Layer 2 of a small transformer language model trained on English Wikipedia (8 layers, counted from 0, width 128). Numbers have three digits each and are written without spaces.
In attention head 0, each number of a token's query or key is one row of weights dot the token's vector x. A token spreads its attention over itself and the tokens before it by the softmax of 0.177 times query dot key.
The model reads these tokens: "les" " needed" " original" " material" " for" " their" " P" "le" "ase" " P" "le" "ase" " Me" " LP" "," " they" " recorded" " it" " themselves" "," " giving" " its" " treatment" "," " according" " to" " writer" " Ian" " Mac" "Don" "ald" ","

Query weights of the head. A number n stands for (n - 500) times 0.0005.
q0: 498490583469270486520508432628492513591467524418391547593436598522497531447598547533536498685521572444553538433579535443483596539470407509609537465493565615551544448400491529370264518500647474365614383551547492367667510607508473453469252608625644419588406564565507424203540540456538635501388574373469518607680615476317401643275339420562369621381475365437436467646629371512520626527615
q1: 401621670359529358437555283473557442554524437372499525678272406527362526514394516339571489523551707706397499592450595596637384613552537607394524519443465521553593568552678577565271658340420638605536376467503521493594583528521588480355386365463464494554455516524420374354553330590352490498469570389714186440558492676636365509412473524592550394715443283494504704288534524505395511565291
q2: 646405475576414174440604410615406409472580331503619634576557440457560411702649641578595456704370603515409646482466645429390313617471606461671581488644611463387495644561555402656644448444382645461579445554552530707632419435538345292566265586694581509496538291405692525557675384556631362653514621363344361665520518384457394516542453552536375475460479473625393520461564288694663556549451
q3: 312413590502313417360577660503572614290555442420477580444642499667563684631356393449722440381530541623526560631766506451489259424607505440450289517424393675513579579488375412461594564385412332555622472380662526459538454564539432390453516522552448574524439345623411555508512589375439683523574438643746489285493324377587507590601622607467465573532564394550692357527379518460505513447434
q4: 450551436556409555522478457430401687452568369454491469535439546348508563554498451414564495533559357285506567399290655411482356394396617517466532467429415363601455427518515417574752469646721554511420664406422236523427564562593514576593577506401652489470582412482324485337491448554333625586430563481565398542565531736473587696591477471646471383469545426533579616514642363480555581438582
q5: 547532440438433376486539317498616396624415656514507513683412358575487322653535409472602427494463515359370559369501471617609517482560551771489590419381364597359461487334569592440482642384395754458380420540512344594596501565367573366340584436469453438557466593689643676462458507514692410413457456648575434615468498331741551349614582624510606294445289515470347412361388710490462646373455
q6: 322419614541581383640344677436498504450464410439360428576475648536427526556579460481524552764615597340533505338393440445391616668373674529544618514394620509513448392462587536495630381651470668531510456448347601520699315550462542304511434459317382521425424423541361611352481344457471652595501605411354563341333504499519594364504580536710354528766685571518229534510583598676431493459397
q7: 458319494560460482341666552674488566654698288530395454500489539330328580447433587375293654399412380462452552550513477526581596505448531418506567521396396566647577549416556491663431376360534695405538464682379486799670687515479690618477373374389495377409430483532513443445663538525306412668401499393386554455647349816606638555578523621582571389574565420469317376408436404623355473559411
q8: 356446434468393531494386480394531367515646370724458502360595465570456404472392526431443512418362674501562587307486644387527576483353793356510523429572595513467454543554570587718550588535423433510573589455471499498490527614598434499537485583410508525583430550633440659473537591481504453537479297453719553565479591578565548426349546359429502466386432256549611421349546528641402540620491
q9: 564668347459438432548290628462458482556236501600473565451221511521487385666452539353486262470551598565480508365479572430571540575473469431625600460528661544410405484550635614452455481463532417690586481355368526564577473346459706411436424560383551259523528522558385484553535556579490527489583570466478487425450445587456582505428607643505377301532760502523581547327575635620571617515603
q10: 577546276494630419728607423489512579616446432333548457523419411524478622469397377560610366506602489592352423400609634581439459463671466447507452448408439474246443531408585564526558514499572244596595830447513590651575645591661354618314453542587604583508521391563437656667385474383471508428598526477454766528449431553357785607473649534678341385660627483382445493357580528549639587643363
q11: 387646660493301464324424453619467493675586661597560504567420473366331708548548614479739657404203595606530530515426321587594489530509556367372493552458554423367626451546439652579385367399571658647513316550461583695484519290591598614284405711495561358671518606420405414430558442676388502701533606455638441546578384391421542433558455354554413550551665209474340472521601558744552412581490
q12: 463310690526287524543477357532601481505568409663396581459438435472551457406494513527549505509527407504545526483431369488550624533562454344468487651647296357434416541491593568586655286610783356567506510680484719764513579292646437329517353516552554291428601466404470429432584667351434406532441594424518269617394596682522354313539561535696526644579632480496492592378525491659456381584339
q13: 508487515234398351497535209590390381533531418514672457619513313470389456506631532429562557463288501773507663519547498302672426265478357607562417470624397489477501669554515563405369639271320502549544545515728372374779539384525425568244650648659354354414526560447507481650527612599528572620466427438546526332536616479578599741553576434478562482509469432337586498494217720407477758525678
q14: 337467385528779573326396466419532515479445594444791592469593667250658580593365498453560464676606437408532549604503554539410346449509404526731663504409449593534509464646498494456560627680668613413355611346536454346339479510537446451675649539530535502297532352298425544306615452389628486201400450448436425329522503575566516441364657654490291479536418579648771484652458691290527702443435
q15: 457766486342504338448659229686585530616445470559547313623446431602413604461452495350842733398282347979156734515193411550672539340348483390486234612625552529545397508539562527443405770129354312713419455445636534707646620164679502764227576544582612313643578429478366372535317836604049442527333472690706240376937447574643686513646232479440605354420545360558289503521425661470441547421565
q16: 479491325698507470447553692545337465318623670522395583421424485509514622432593364397524559627482441355599544492518548522474474618381478409467694456445598579269485497535430417563406501452547281450419611520544443588499322460419473355529529342645536309492795571480433452618457550613392486494634477453378553482423561429474576496434635437656660411583502466498619521548618471518399656606395
q17: 608438660323580484448421518473496649589517419473418534420468589486533456482425733513513475554477537576389446409387572423656503638425526736588440464453367639407636450377452448543605623590546344540485617284566422447429509505561488540619546401613484591609342373548480487490516504716508531527415489327587750347621664191561517638278471472451494495379459497455534443382479546438490463463562
q18: 422523431450574474307338626545456576457678752536548246507343398570481658612458409473276637480398444461508475405705497511461544523597559602480617529648687476418509429517562460563409347485578637367582417424466490682485435428566474508440479460537627398553472528585541614441569338535421700613414431465437365435703444547287313450462519510551536458613643510410373562549585430457395475494284
q19: 473316512677436542336372635403508571463449453369353482308555456563626477450583386531362333583557465442707425400745409499472431419433568558440533555609599478343484497544553733529697335665465586314501496608647487427363402647499628531492523501426502390501533697594304495507622575508413597383577519325521627328388434447496519458383657481629417536359348666572592647429513316508398502491378
q20: 502472443631512517588632531409336568460492379626508466298609382406554422418459437360669607623285712451505435459475484572365738525410515306514483555486604411584455563514583706390464342457597544439487529634429364549668546481640301520527528557313648276522428314668497613561250405540496602489521773547516508356554568321527442432450485516419354445604735416419514399473524467458476600535392
q21: 403268444446497528471559364342611484614456493491385484579434589666785679500574570363536505574659381480620577403366461438315608523457639460412427463539567583527487508354383348531277519413569189511530354606725529609386528481603611350503503701490322529514573439473480498392447283544323465732554467724638564471661745279490571361553546329446659506534476343574531356451672527553579414558562
q22: 610391465483505635483412534431319619313502419532545430438505446594415412390380450641697485551674492636542545532612603472581361472543349770673502429505227623360501497627328423554611573577447586533457547396384311297471650465294519638333695464503400422608451687374534471682215498346631352261398587734512526507420473421500543607545635560273405512403486599554637473591454438417431638464496
q23: 446446458439696680715497518659415650450510460414420466392660634414457460445360376456477440499498378442548440479648390486468497451496438456449576503539399627599616303486397504435553658429591524362457416321482339376543408481384723377515581490631508454262276809701596533495396474468479382538658636461489589494302697461572427475474505406642402450453597522467652583602614446377426671535435
q24: 649347553777506797290377687445509595501545545540375488256517440476567300581529492414444265503799577178584570460440634460474458657350536262437559535336642557446462335518447593594550451729756378438639500659591416700675379538303583309689603488493547647354441421485500739426557347469537347426413735459409528627498525416270504385343578526508446541457682398447508599498476437487622450590363
q25: 584611539554762623391637486585648417482410574543424632510427595538447469446633433497424538333585616419546459363659427466404529347525680655514510587294418435427462500634459727319529591644623560474563738512360540362384581351474491329507478529427398402404637526544574244585611330543642486438476388368393650574501488363552555556509568487521415508382589571576573547654545505486408466375386
q26: 424554398422647575326371544380468658300637419537387502524507259447524641603529623687344360430572468431588360472482396585501492485701644633536474340530410715387536493463449526435448621607536434409246883285313300263410393630340445414459638381481588824568558500375514502642499469541475575334557675630486585551390423438562604587545416621316536505439336547729667518686417561274678504322600
q27: 451438577382457627520508508474597275516387500578492516429606503498570536387385454451453493586654289394409546636388452671525420660437557396364599352577505498438538373438471593465412604521585334544578273339423582390593468585525491611494565414493579637556530381532597634397459542369620458402460384546538553545537385480470448423546583588520681675663514698500557519522499392587493530389439
q28: 494448506405629570354309603483391432341292418566509304345582458541670339442616438479471303601517471498650587354519540335550562563523555503454655610373500608437636526557369417334413290630310647347372609688480546259473708602406430475562770364656550567602602565494520582523384471431557439388689545730360725444316432259587502523440659442458488465550471528673623497734373450431429404599561
q29: 291422440556391176232511477616456587492626495407655502440442619526638631447246381482506516467501516665423654608411313522474701523490426261545419405280683412540577479604604622485352392493698376454583425629656566608597555417586656536370352627384605444572428564382326372699623503713533624570349344630697310638712433652418523465616435460646415515556658395525507458483696338550343339428375
q30: 638406498305612520559506440389406502477504451572581463443311594495465527486563483605457508514501516659240546493673340542646499390575533483205501458709498420592486632569572470365486572366290689401689526333556523455561614495597522488372615595419537455527396559596464629514346507526608579479455392476662479486631423359533338588702405454403503626480431350436545504358465613407561407356609
q31: 555561417393393628620639541607620669629552627428430480445513345367557549483707553273448540532246392479323402444649499656648690556411567544543674424474578449392480407520312414451474511513536413553638540341343440478514499549588470526410448589708569619381405372525413387396420599510521464354507522562521447359703600661362560461553431505386466619433448424505458545444646545477465587406567

Key weights of the head. A number n stands for (n - 500) times 0.00055.
k0: 392686367444417437379500646404611456450354433454654506379500435348715444506409313405525525403436559484490575481623663607523388305559607449508514523385554461558434415544516615517424395429480506393622385584562537397602357595604635610488429396473410443489596557456428547534234608442447533405480319563416686434518362542500532548523579498615572409781593607462503554479542726558519595350401
k1: 375485305432452525522646449409580382440561501704569372458553368609565515356571587561407700536409535416484485387398520535445601377474482550660457550602601512456475498417456341473438279487571492595694313631529532814408406373628471471515322646433575377642397638389512309451609631406635668631568617613384519571605527549474567534572528463473473531438449625442485339536604528584401646388515
k2: 407383528607629621514399637374620355434450508473422492456552662457553439500377438541366670443508660343542412392625557463464634428542386462572552376504593574590538345413448772511351519718661543357625638510340495410476601702527389567606554544415531632456467458551429356396536534421489447496253407597476715475443519428772345335475460684470701518529517650647591432520687503360478319444573
k3: 462623449492492510650464163474411383607509442365572461554657622475523672378625670530452531446485457491526702573526459496564600632516488541586532493468580588672377466409532645547543499334455695546414494482430554587473634417559556317371493622275467557563568573481310483393425420417441417611415561456353429543369563407372604494533476400569668283609419370430428411590355528387478526512569
k4: 393592432518614354471586481517470448378522501385487422443614421367681618295359486490591451621608491559667642515444348367400654403666531568599512551724552512377476409680501327415421462392388499514592391401505669416708372339465489443605578441488389633597406652494499472577578577370566430385604469691318510511486606510475548512322467521522559504534639607403472559550406398526441507425389
k5: 485369521402399544465559580390374571473747567672385556357551567515246670458640680441547489459468511615543471634441572625631291544362453409431479597462407455443727595456637346539243484595466571449671562567520644544604608450644576597398391534553602431423623589346634275501560535575470474531505542362495534306322402413458367564497344612402496722411587503366513352577550363438494312552550
k6: 523419489553433624460409660311381424515571621493503678403593364458622609538418624454441396643463571330530397446341684462414501379617456347615432542492500631429598484656401343486447491627570340433362371556603519379420539545448403482487567444428393565575590664550562444630449377587534341535485554458503448522584546484484455472352601540509486515530447612646599393559445439381588418643484
k7: 554540505574680578513481607493298500522385738722630429421413604638537538368601477397561322529430468439644447289400430678483531638422404498467425476678672440338379485463409400322564425472579500299495409627520519425631344409558458548573372665464444422543559556500481440462432345469640610398702322482512574539550464441429406534346535359575466421547538782497498461430634389521474401624590
k8: 487538611622720346469589652479473461655377547343438462531530554460466781578672486451606320542510346455643578507552335483475493530442313503434578415359461536576392576472533493512720394492483444553446301516594636527429482523411408485535565286509421422338466479401511395648612527473404538683376649484434572455488491449522464549679510568490532527458609584384496472521508436427421371417676
k9: 468372512478558471429553516459615431572731603404573490547567476658555427419497442435527524666575564461534512358465515271442453394618522541393622425374460627595825433359467347524520449517450518372546275500618490444393464618727469463516477289600455707450482480546579510552379495495398587509537378647373450684419548501544597511545523474504357486453503577670528433727574404330516592505473
k10: 517492468503391563420517493750768546544492616568559608407578454626476552401654638519372403564471439372510549567251553448532685667360452494462694578475508676775477573598440495354408404527530401375482467463396398421326514447467741406393511515459530442528626438576598487560479334433532520442616439721385490596593662419644474454592431469279489468431496384534458443554628496405378647463670
k11: 467305498512550421592510670555523371354600333606450595489392534609506300361505487419345509474495465466479654464306322556462582451581545387568559464343577581503411464480355432582720511743552521497543457561681527615501433459507467524782409473530567483474638523633413540534552394469580291680604440513452513434602436608548481532421550479615608339477614608502613611411491458563368449614422
k12: 447385418550701460421441571416494454511468575460410435358540631568385408508654442587306488570603457340334482396627629561459626501464583661422495456433779509551470464503429415493436448489389499479531555289594471420577342538428516446640579457458415535424561499670504604503594264634699514616511522483301629403555479276244421516542673463582501622529641401507523461532616422598538567501554
k13: 443427498490601383623714413509409547461341417469498509340641623420464646541488338439652455385375533656291477531591556599782480582405380405355583553505549404559543424448508548686385482480251449504653612428424507841471611443556657611464499543452597372576470514629359477353577485568337446617601580597567453595717470482491421447467406514539510346267536439645311280365647462492565473614451
k14: 417459385429384547339615478369581556545526467509471471691586382456654551377441666513400306391386235509506637486560429498603470432698601567557228232620377521653639488413600330515382729168370586633472460457628511327561519595474515483411419370339426625584335636554360351433457480551476682599416421569563469471589667670601441351471389468375725471615439435612369570461525474539537442345647
k15: 505521566309564398508547401593558287296480346438442533417366727591356431273631533566411358441424661439655567573420646443517357506581421451371692627429487253631329478464563498685375404432356461393914354545448510898600500452615572499454295505374550322469409715646430336495738437493594420772706552528454441759437622637493527645491549241613458349593518575548243546228663627731353475479427
k16: 527432593410534456534308496476670545573451463520542454500530435645566370626468575508558317528568531478516523644517418483484492525513565497595385495582607620577590567556510462416524393563435589421574467631476544399500539629406452456594545477477362669560221545573552548561389468462551479646439605477481670538420374471454419554491489551399443487491590611452352303490330434460452515567524
k17: 274561404509554320444551472574515491562535689541572551589449447489483515629534406560615545482288491636487681705494667595436324434561389369481538381601589478638326587475615388548504524520303602467581405567521328503601691573366444441466302566622577483478622487438378524526591434376425582291473401554490417691694540679377563607525468557413509408535400456519553577459405519404607521426523
k18: 592460429440596408498678545322470537435452470387529611533465445414464322498275554367626438388405469262571575345403610447345437418411468546601484559470479487607547362546574423509527587564543445463361612749547503359425367688465433488660350588526524404619353661398596426462441598566538431384571456460508541596451419595623560515560464480577527522481651453583466654631635459460473561546627
k19: 490476578606588519484522521385434476536536421467465458588580293395580641508494656575512540487541435387492601437587348576656446528379431374456357440513515529639508574495437437417600562523552393525551530393509370437595552463385433502662527466470303583503506437304507625520509298511516499530482632448467642442437566419500593654543399478559398509617369414499506549500377472476521369466727
k20: 556436533597525584441417661510517474499465438464439524685553460419404527421504506532564319434775509418411317458551385449506288634804560476563609547578387489517483416486456401366482438688397620501540428409470570356462429490409586542379565518555377543508605643628516473534443516441720546427521512491450572532259490542541441571572514468710517538524555536497468411609504345550533455497579
k21: 498603464538380377581393479579536428550521634375507510357509540487401330645494498704592408528460645575518752503349531578460456470473505490575571450442545657371410575571526633659603385581446420590580575431436420498627385567524376573507626288494656449602395463523429619620550624404504365641578665282335400464470385479405459495416519468607538377587583433480394477540476523363246745500586
k22: 454805654361508548627579264579710656508501574605493525580658312436300620565607580523385484378415391543470271532519417572569518548463579521345607518585314450507537558474547497457312584447427496615611689550472443660478658342456602489317377524570573598441741282537612546482428407576498638490473425450585518361464517443496445428463392564397644541470452338500412553496487519477721433486624
k23: 474505394475514477458491641387416584431446611653380669612596513332545511600710492541524484447535536694410580491462572417615460436487447559394536325523512693454636603573534487346322498451515461430349487650724635372545693355390612526370602518479366544579505458442423402589564548569678582483522282619499555458397534645398620397518492561448425302519518513545304408499429580585421493397536
k24: 449483382544420448415368578349501580590659649495452478654429368396492413691501488542474456643579585502467358598663513417369542512657567729622521309584348570403546528425364447257551487534504583326021427480438467134373376860478491514670521425385472697554611553553554603588657319448569658392443489321462548424366502326566423700558409572524429582640480495526597530510453462429498360531710
k25: 449379468564473623538306652582437608494542518477571595427727394413522581500532550587540582604668298395358490734474482518439482603392439335368504452624404401449538425412447400609474371454448366413396507395463513588618580543500528595487566625654430727636398532493495678472486511514451548330479516449394521321407596560423514389586588607427506425417645475508535657560327570429567515622390
k26: 400684566343530365531571411502601545630552482445515549565625403413420495466443549639551584625307506770516607537682500563308396438512429654594538415544251632610414671609429515551511741279530502589546455410421456404609625547545526468253508540634372381338290455503683536374556577574499491451448277578568514431546570558591370253444455723287502457411595369370377432590431654307561501480434
k27: 470562415435468463478431464356394505617510561620409461394466454583465278544458662452640516397401700526483500550685571503615531385649434426523467465489663545451458578511607423520607541449641631447378531384593626590400563366425520459524419495402469512420361602644480385559442519623436591454432707452486307497437532495647488430440528389553200480636417444433669560515476571423354545457579
k28: 414461534327464508657631501407509706579471474515495705636444431382512578465427637540567489351655471642614480752605570601516389412583441636623436536664387428593672609397480451576588590493496354463328672405403223476415439636380495629456587646455459482464645439453437447569450530559353608482368374461574447369579491469510455506549470481474492702378534411395435564408391525355745525393535
k29: 528589545520460552467568517487465274524505463519375542443456531520590430461475441566413368538510586436626627244335484267729466528542635335575570420520716443546481615445417354594880427412487353423528328573577561525623394425490497354766513377368488431601260625589275445326656413480571552673570629503218633438530398578734634567493537432610625372582363591797552552542527460501605476575432
k30: 530519557521548453510576504498491522595495446466409556449622577518503503487552333491647475405502493463511505587399570453492451481413374465523468542364343312519381580410641528623560555572467448565521624554651542608462601290582528633536479645618583343588693448336654489437579561585456479498485438610458577585441516590559604472648589391413512375418516459439244483548494403467743381529481
k31: 486301463392493439267507458531438465435522460629638418607404393460435532595413445502400486354499708569502514534405335471400430607492442542560545621468550574505523484606524438522405509536517498551342441555549657539570522400638529694394404314573611284640680648668670387499478502427421472456417394570390464665413559382579497551422563468614428315515519449410557678468468605560552524534385

The vector x that enters this layer's attention at each token. A number n stands for (n - 500) times 0.021.
0 "les": 522544521397522526570466437574383540314454309464519467406462607622496357401578386548502436447582577577602558542422498516605412503434344463408612630500450422514412497428576564596421431552428412471737721511547446885440509338447502543376479528523673428461399502514458470493511449529752500575657644650413545628427562389515608589525488398389556288428408611465541418507516498475535511517408
1 " needed": 523404480445543486628570354577521405370387481513551554347446655698375447419672471544486524458426528571457480384453561623572513514399503435319653558472384388506477456502461532561442394446445592461750614669507514837506568382523477480319465512538644334494482634755443464497495549337504430574652603547461559542401485531546530502516553416453570377447427681476402403413564473533451484548304
2 " original": 621364523366628568577582402548514410380405440498572482358420658638415403389660521613468526382439562474468525475479553589566538547541476386449702591494467433511458517404600458629464417454435534485758550673506567790490583367545541468453393453524653322484429595643533503498466567379494422646656581605512513477353502525423507499494541396434525348376423592524336375444543468580381482495329
3 " material": 596363475418537520636615357568466336351425349494569527351490613655347497431646518565442559443486514480455495449447496533580445520519412468394642585544458429444447501451577519595460441483435512523755527640468522875514575412479499494467441504527707266483460628677511444455476486420546418629690547591436571560420562499428535469519534435459529308401498671471412374591602530557337447519360
4 " for": 539385487391520463601595463684504396352381446552535504406454687648301435371636476535409460494473553543530457429443549553543509611488491445375649636447469377446395511415477496661451382438509553433858527596518517856479617401548537555402452589561640425412468601625449481426452529428546377557618574604410536466372468468527636562556536392385535380467472669509371425437500513597436462559408
5 " their": 618429542476550502545607440583556409373358451575549470324456706691327439418662506649497533348477536542536430460391526535594521545467481439465740625441491370469451495400516507630499382436428537455778557540479532808498506332545520515393444503504710358511513544629491519457509554454534492598618546520429552473365587464468500495495611337468534366426424588535372340453580407576393514503346
6 " P": 554391533410534492545415438588574461368503445505536480285493680654468470398588481548434477452365496580566432506490520548534495524529470465457690593418428370426435481439542566513541466568383449412769489544524537977481436250577502521550354502568633409462474604578504586358517606521556470631618556570313560586462550551525578444431590351368544371574449518535271476479565521508369447578449
7 "le": 492389502345488472553525403625505342327440394545543412370408646657416460429663549619479472444459440443518499401545515519591483525435461452390718545487463429468338516482524512633443414512461506449724520505513510906504602354627563551514397482532695349488558518588544484438514482472628476668661577510395519540540498568480538499460579383426556289521465688435444366585499513660381460514336
8 "ase": 546393488358569485552576493607447367358410447519477490401453712699432443370610570627452440475424534463476455407484438510565458508502469399399682537573392431497420527444500491593410463512462547489765503571469550923420580389571582510478409410535686264514508569668500498403532480453563402626664537532378505624513481542449570513551515421483494348466498676464384345511565524637425485588338
9 " P": 553390534410531482545429443587575449369511452503532480286488684661454462390581474540432480454357503568573431507476518545530495516523468466467684593428435369427437480447538564528553454562382460401766477536529542968493422258586498528560358500566633407457472610581503583363519608518560466631627553578302561579462547557527575454440593348377538367577449529542275482464579521509362449578453
10 "le": 495382501349484466555532408627507326328448402541542410367405649665408452419654543612477472448452449435529498404535516518588482520433459457396714544496476429465338508482521511642451409507460512442720501502514517902517593352629560555522401484529692343488553527586541485439514489469630474675663571520388522539539498565483535511467581385435549288522461703441444370572509507665371462520342
11 "ase": 542389490364565483552580494609445353359416449517477486401449712705426438369605566624450440477419542455484456404475437506565462500503470397407680533578406433495420521444499487598415455504463550485763489569472554918430567391579581514487411409532680265514506575667497496405533483450564400630667530538371506621513481539450567525554517423490493346470500689469388348505575522644415488593342
12 " Me": 523400486445567495552452451626535303369462348517536454341425680644313434430613480537429537426416549580515490458494487568546516480512543377337726527382404475439364471430471488596489414454459490453747525615500488897528528364660540505572462547568601329532491615565525485377539589467666493640663539469364568561478503500508547415528600427412510350474515659478332443517624519596379446557447
13 " LP": 573403540416569491578530392577497427404502441489524456222406582621426440442662481577493500479416563455428478465454533516550481533505455434444639580455442442475430442392554515525499428550360539482804404651503580838532503304565528506570453454541624291434507663562589494405512585397541504724658537583407504550481545533400531542469530370315560363526437632573411432494643578567273455574382
14 ",": 564440511385581509624521436636549369472418453556488535354520653662319354365636468455389553420407608402506497388445473517583505516456456446416661615532520363476464508471469531569421371528372554450769427586558521948504538356606518603568465444556631394487483583560515524525501494506555417638652455616404550475435444522517609538485618374452610399381471586468342435420482473591313462548418
15 " they": 546449543501555476595604429569552342399388423574560549406427631659257468424619462585491533362461504492480417407438504471596465470440440503418719591363587368478373522478433481634521330488453532426803462625503533902497508348576565549502456501519634327533549624567480512458531512429622482638660472511442593500408546494455510523485608369452560366478485630420429392515570384577372522573376
16 " recorded": 530359460441593527593606479584448415372501473587562513294424662648352388350689489528546487453401507490454485364445495571587581534482441446359648552522491393415420485489477565699495392439465621473745461665494555846477514445585514473550475518525530330485548587640503455500523480410541377672660530616451562552424498500456477512567592394485509338452466597480434363415551459665346450510299
17 " it": 605368559475539519587551474554526445425337383602547538373445623569337538417640486513380570396396527470530423481362509498550457460544425422405702564402524395463392475460507484652538391500438518466905411597496487903500505340611545481508415442512608327551568583563556459515545496423625479625659493485438620556384463450462529549500602392521523352443542681463421412502605431629370465564424
18 " themselves": 610374572532528455586565483557481382399431430551475552356429685655307427357657505533438550447487528504543471361419524553583502414377448478396714584416557348456394463431505478609515412503475529441771468612486484948493564364590595483510435450491607312543518555603559469552491523448628477605633462522451602581404498456447532498470592369512548370446469616546412331470608467624395518565331
19 ",": 564433506396581506613506460636542377470423464568474545343508661659325356374648472448388548425421592385513493381433467517583513531437450432412663618516524355469464506467469533565448345552386555443764424594553524954498531365606526599601454436557631388484495571543517516538516470513559421641661457608408562489444433518509600536485622371460603407376476579465354432426497450601323460566418
20 " giving": 506420446596545452587551488575449327380427409628544537278393729680345455392646470575456545467424576417541394393395458568599501560452509421414652593430470459451421501471468528697462325401492560411751550632511534797445571378609521499516477521533498369468540563630536495434529526367583423618625559590439601490479459500471478545532608384544499398402444608418371440368620485664426532573344
21 " its": 615368522504571528505593477598529420394368469602547482299441707679358439379637519588459515382441559462556399499345504509546541538525477384479704594449534354448426460366547482646516328487448547456805498536479542851514490352561540501453430450502706364527535539588505494483522540460578476633631526513411594482376490418487498520523604342537484410410471613546422361440594396644400528542394
22 " treatment": 581328498505504447605576516572472328331437450488449553344465675671405473371703501554378489508412513379485424452406489541511474546425460475482599526532541434417430565489468551600512433524410527475774487692466500932488572406520464544591453453485634205420485599650520479501548532384564407571618485536383551555529521549493479536586587410539489357473503606486307386541669468556451508609341
23 ",": 570430505412579508612491475639541382467423476567464542346502668661326354377644472442379543432430591366518489375431465513582513536427452427410662623510530357459465500463467533566449336570391549440759423607557526950503525373603529601615446439558626390479498564543508521541520464517562415647658460598405561496444428514510600533491624367475595420379480579461357434429508446604320457576411
24 " according": 577448484444524451532503487538440317363365422515468546362420733561390422374652497503418496391457580391568422438340475545518533535374477501446651649379546457470462515496455539682559326547474492472772583628472553898479560410581448559541427467548493298539502552629573479450557491371524422749640552544459585502413468522454445528652553387528575430421521669497425493392573504627426520514379
25 " to": 560415496501568449578564507669541397399346474560557506347435692692277417389591482510418477473447540426519436399428486531596493577409470408429682618356569360469366491495428497633533311506473571371742502551502556892511599418604588561487394501474612398429457547651467449482490478448601386593637507564405565480372439497513627541559608440534495406459551663431406457463572451586389476630433
26 " writer": 589352475478534494571525483560450277321459483544482539374353631578370493422622433526348546430470540405544571355445485604532479537448451489453556624449574463473416581394481526697543327532424492397751496645517542857565567455568527548623461483476583240518495600579579476534481434406550404654670524611354501579480566586398477471601574351510517355419533627483320417513620439568461465589423
27 " Ian": 501438526492610464572429511553469373423494412565536402359395745605399379429614455539421546457425520459574495378361470617522435640441454438451742532380483462394439539404480584649529364540409501438821443599580571864408494437632515483637449495487557275496520604566539564461597530454544455611737580528352511539543534544409492476545513370509470449446493584532409367529599438576358445501393
28 " Mac": 511425553434618490575406532589450397304463482561521492368417720628388452393573468508411483463431465488581527399477504551454565621450399388440644512496490418354441550442519567634550384663433545461798289559546503956446491372588390490646370428521658482505537643536477537364593549505533491602649565519364576545515545526483484470545524388519520386380568596546372432479601498518331506470448
29 "Don": 573420489491538478588420482596469358371426504606525449435389671587310474409609521509370444377480562452518522378381492552468448619380441443400712569416536483448294481507524524635575276549365439417741498602578586795434493452648534485578399478477608346536510625579529520348596512428559442587713522609387538565582563566440514512442520401522520465513511634518397401570612476610317475563410
30 "ald": 560406554473540399641382504607463420333429482584569421332438680628474401407642488569337435425472556316568593345444532568512517592479423415460627558441437398481416471447495471557539365513504507433850401537581577877534463443690547541547391434485632307495569548583529461491577480404575453659598556530470510596494477545458472568448516381487569397449483590622430417565600489557358455554281
31 ",": 574429506436574506611486492635539368473426481562464536337493672661334336387639458428374548442434608333527488362425462508572526516426453417411658620515564363465475483470475526565462323576391544430754408604552530925506499385600521593648449432559618393481506565544501527552516467518571406655654451603398561495453426504502587550500617363495596428386489597476371436418525435619309456580419

Token 29 "Don".
Which token does it look at most? 29 "Don"

Token 14 ",".
Which token does it look at most, and with what share of its attention? 14 ",", with about 60%

Token 17 " it".
Which token does it look at most? 17 " it"

Token 10 "le".
Which token does it look at most, and with what share of its attention? 5 " their", with about 30%

Token 16 " recorded".
Which token does it look at most, and with what share of its attention? 15 " they", with about 50%

Token 31 ",".
Which token does it look at most, and with what share of its attention? 31 ",", with about 60%

Token 24 " according".
Which token does it look at most? 23 ","

Token 12 " Me".
Which token does it look at most? 12 " Me"

Token 22 " treatment".
Which token does it look at most? 21 " its"

Token 26 " writer".
Which two tokens does it look at most, in order? 25 " to", 24 " according"

Token 4 " for".
Which token does it look at most? 4 " for"

Token 21 " its".
Which token does it look at most? 21 " its"

Token 23 ",".
Which token does it look at most? 23 ","

Token 18 " themselves".
Which token does it look at most? 18 " themselves"

Token 15 " they".
Which two tokens does it look at most, in order? 15 " they", 14 ","

Token 30 "ald".
Which token does it look at most? 29 "Don"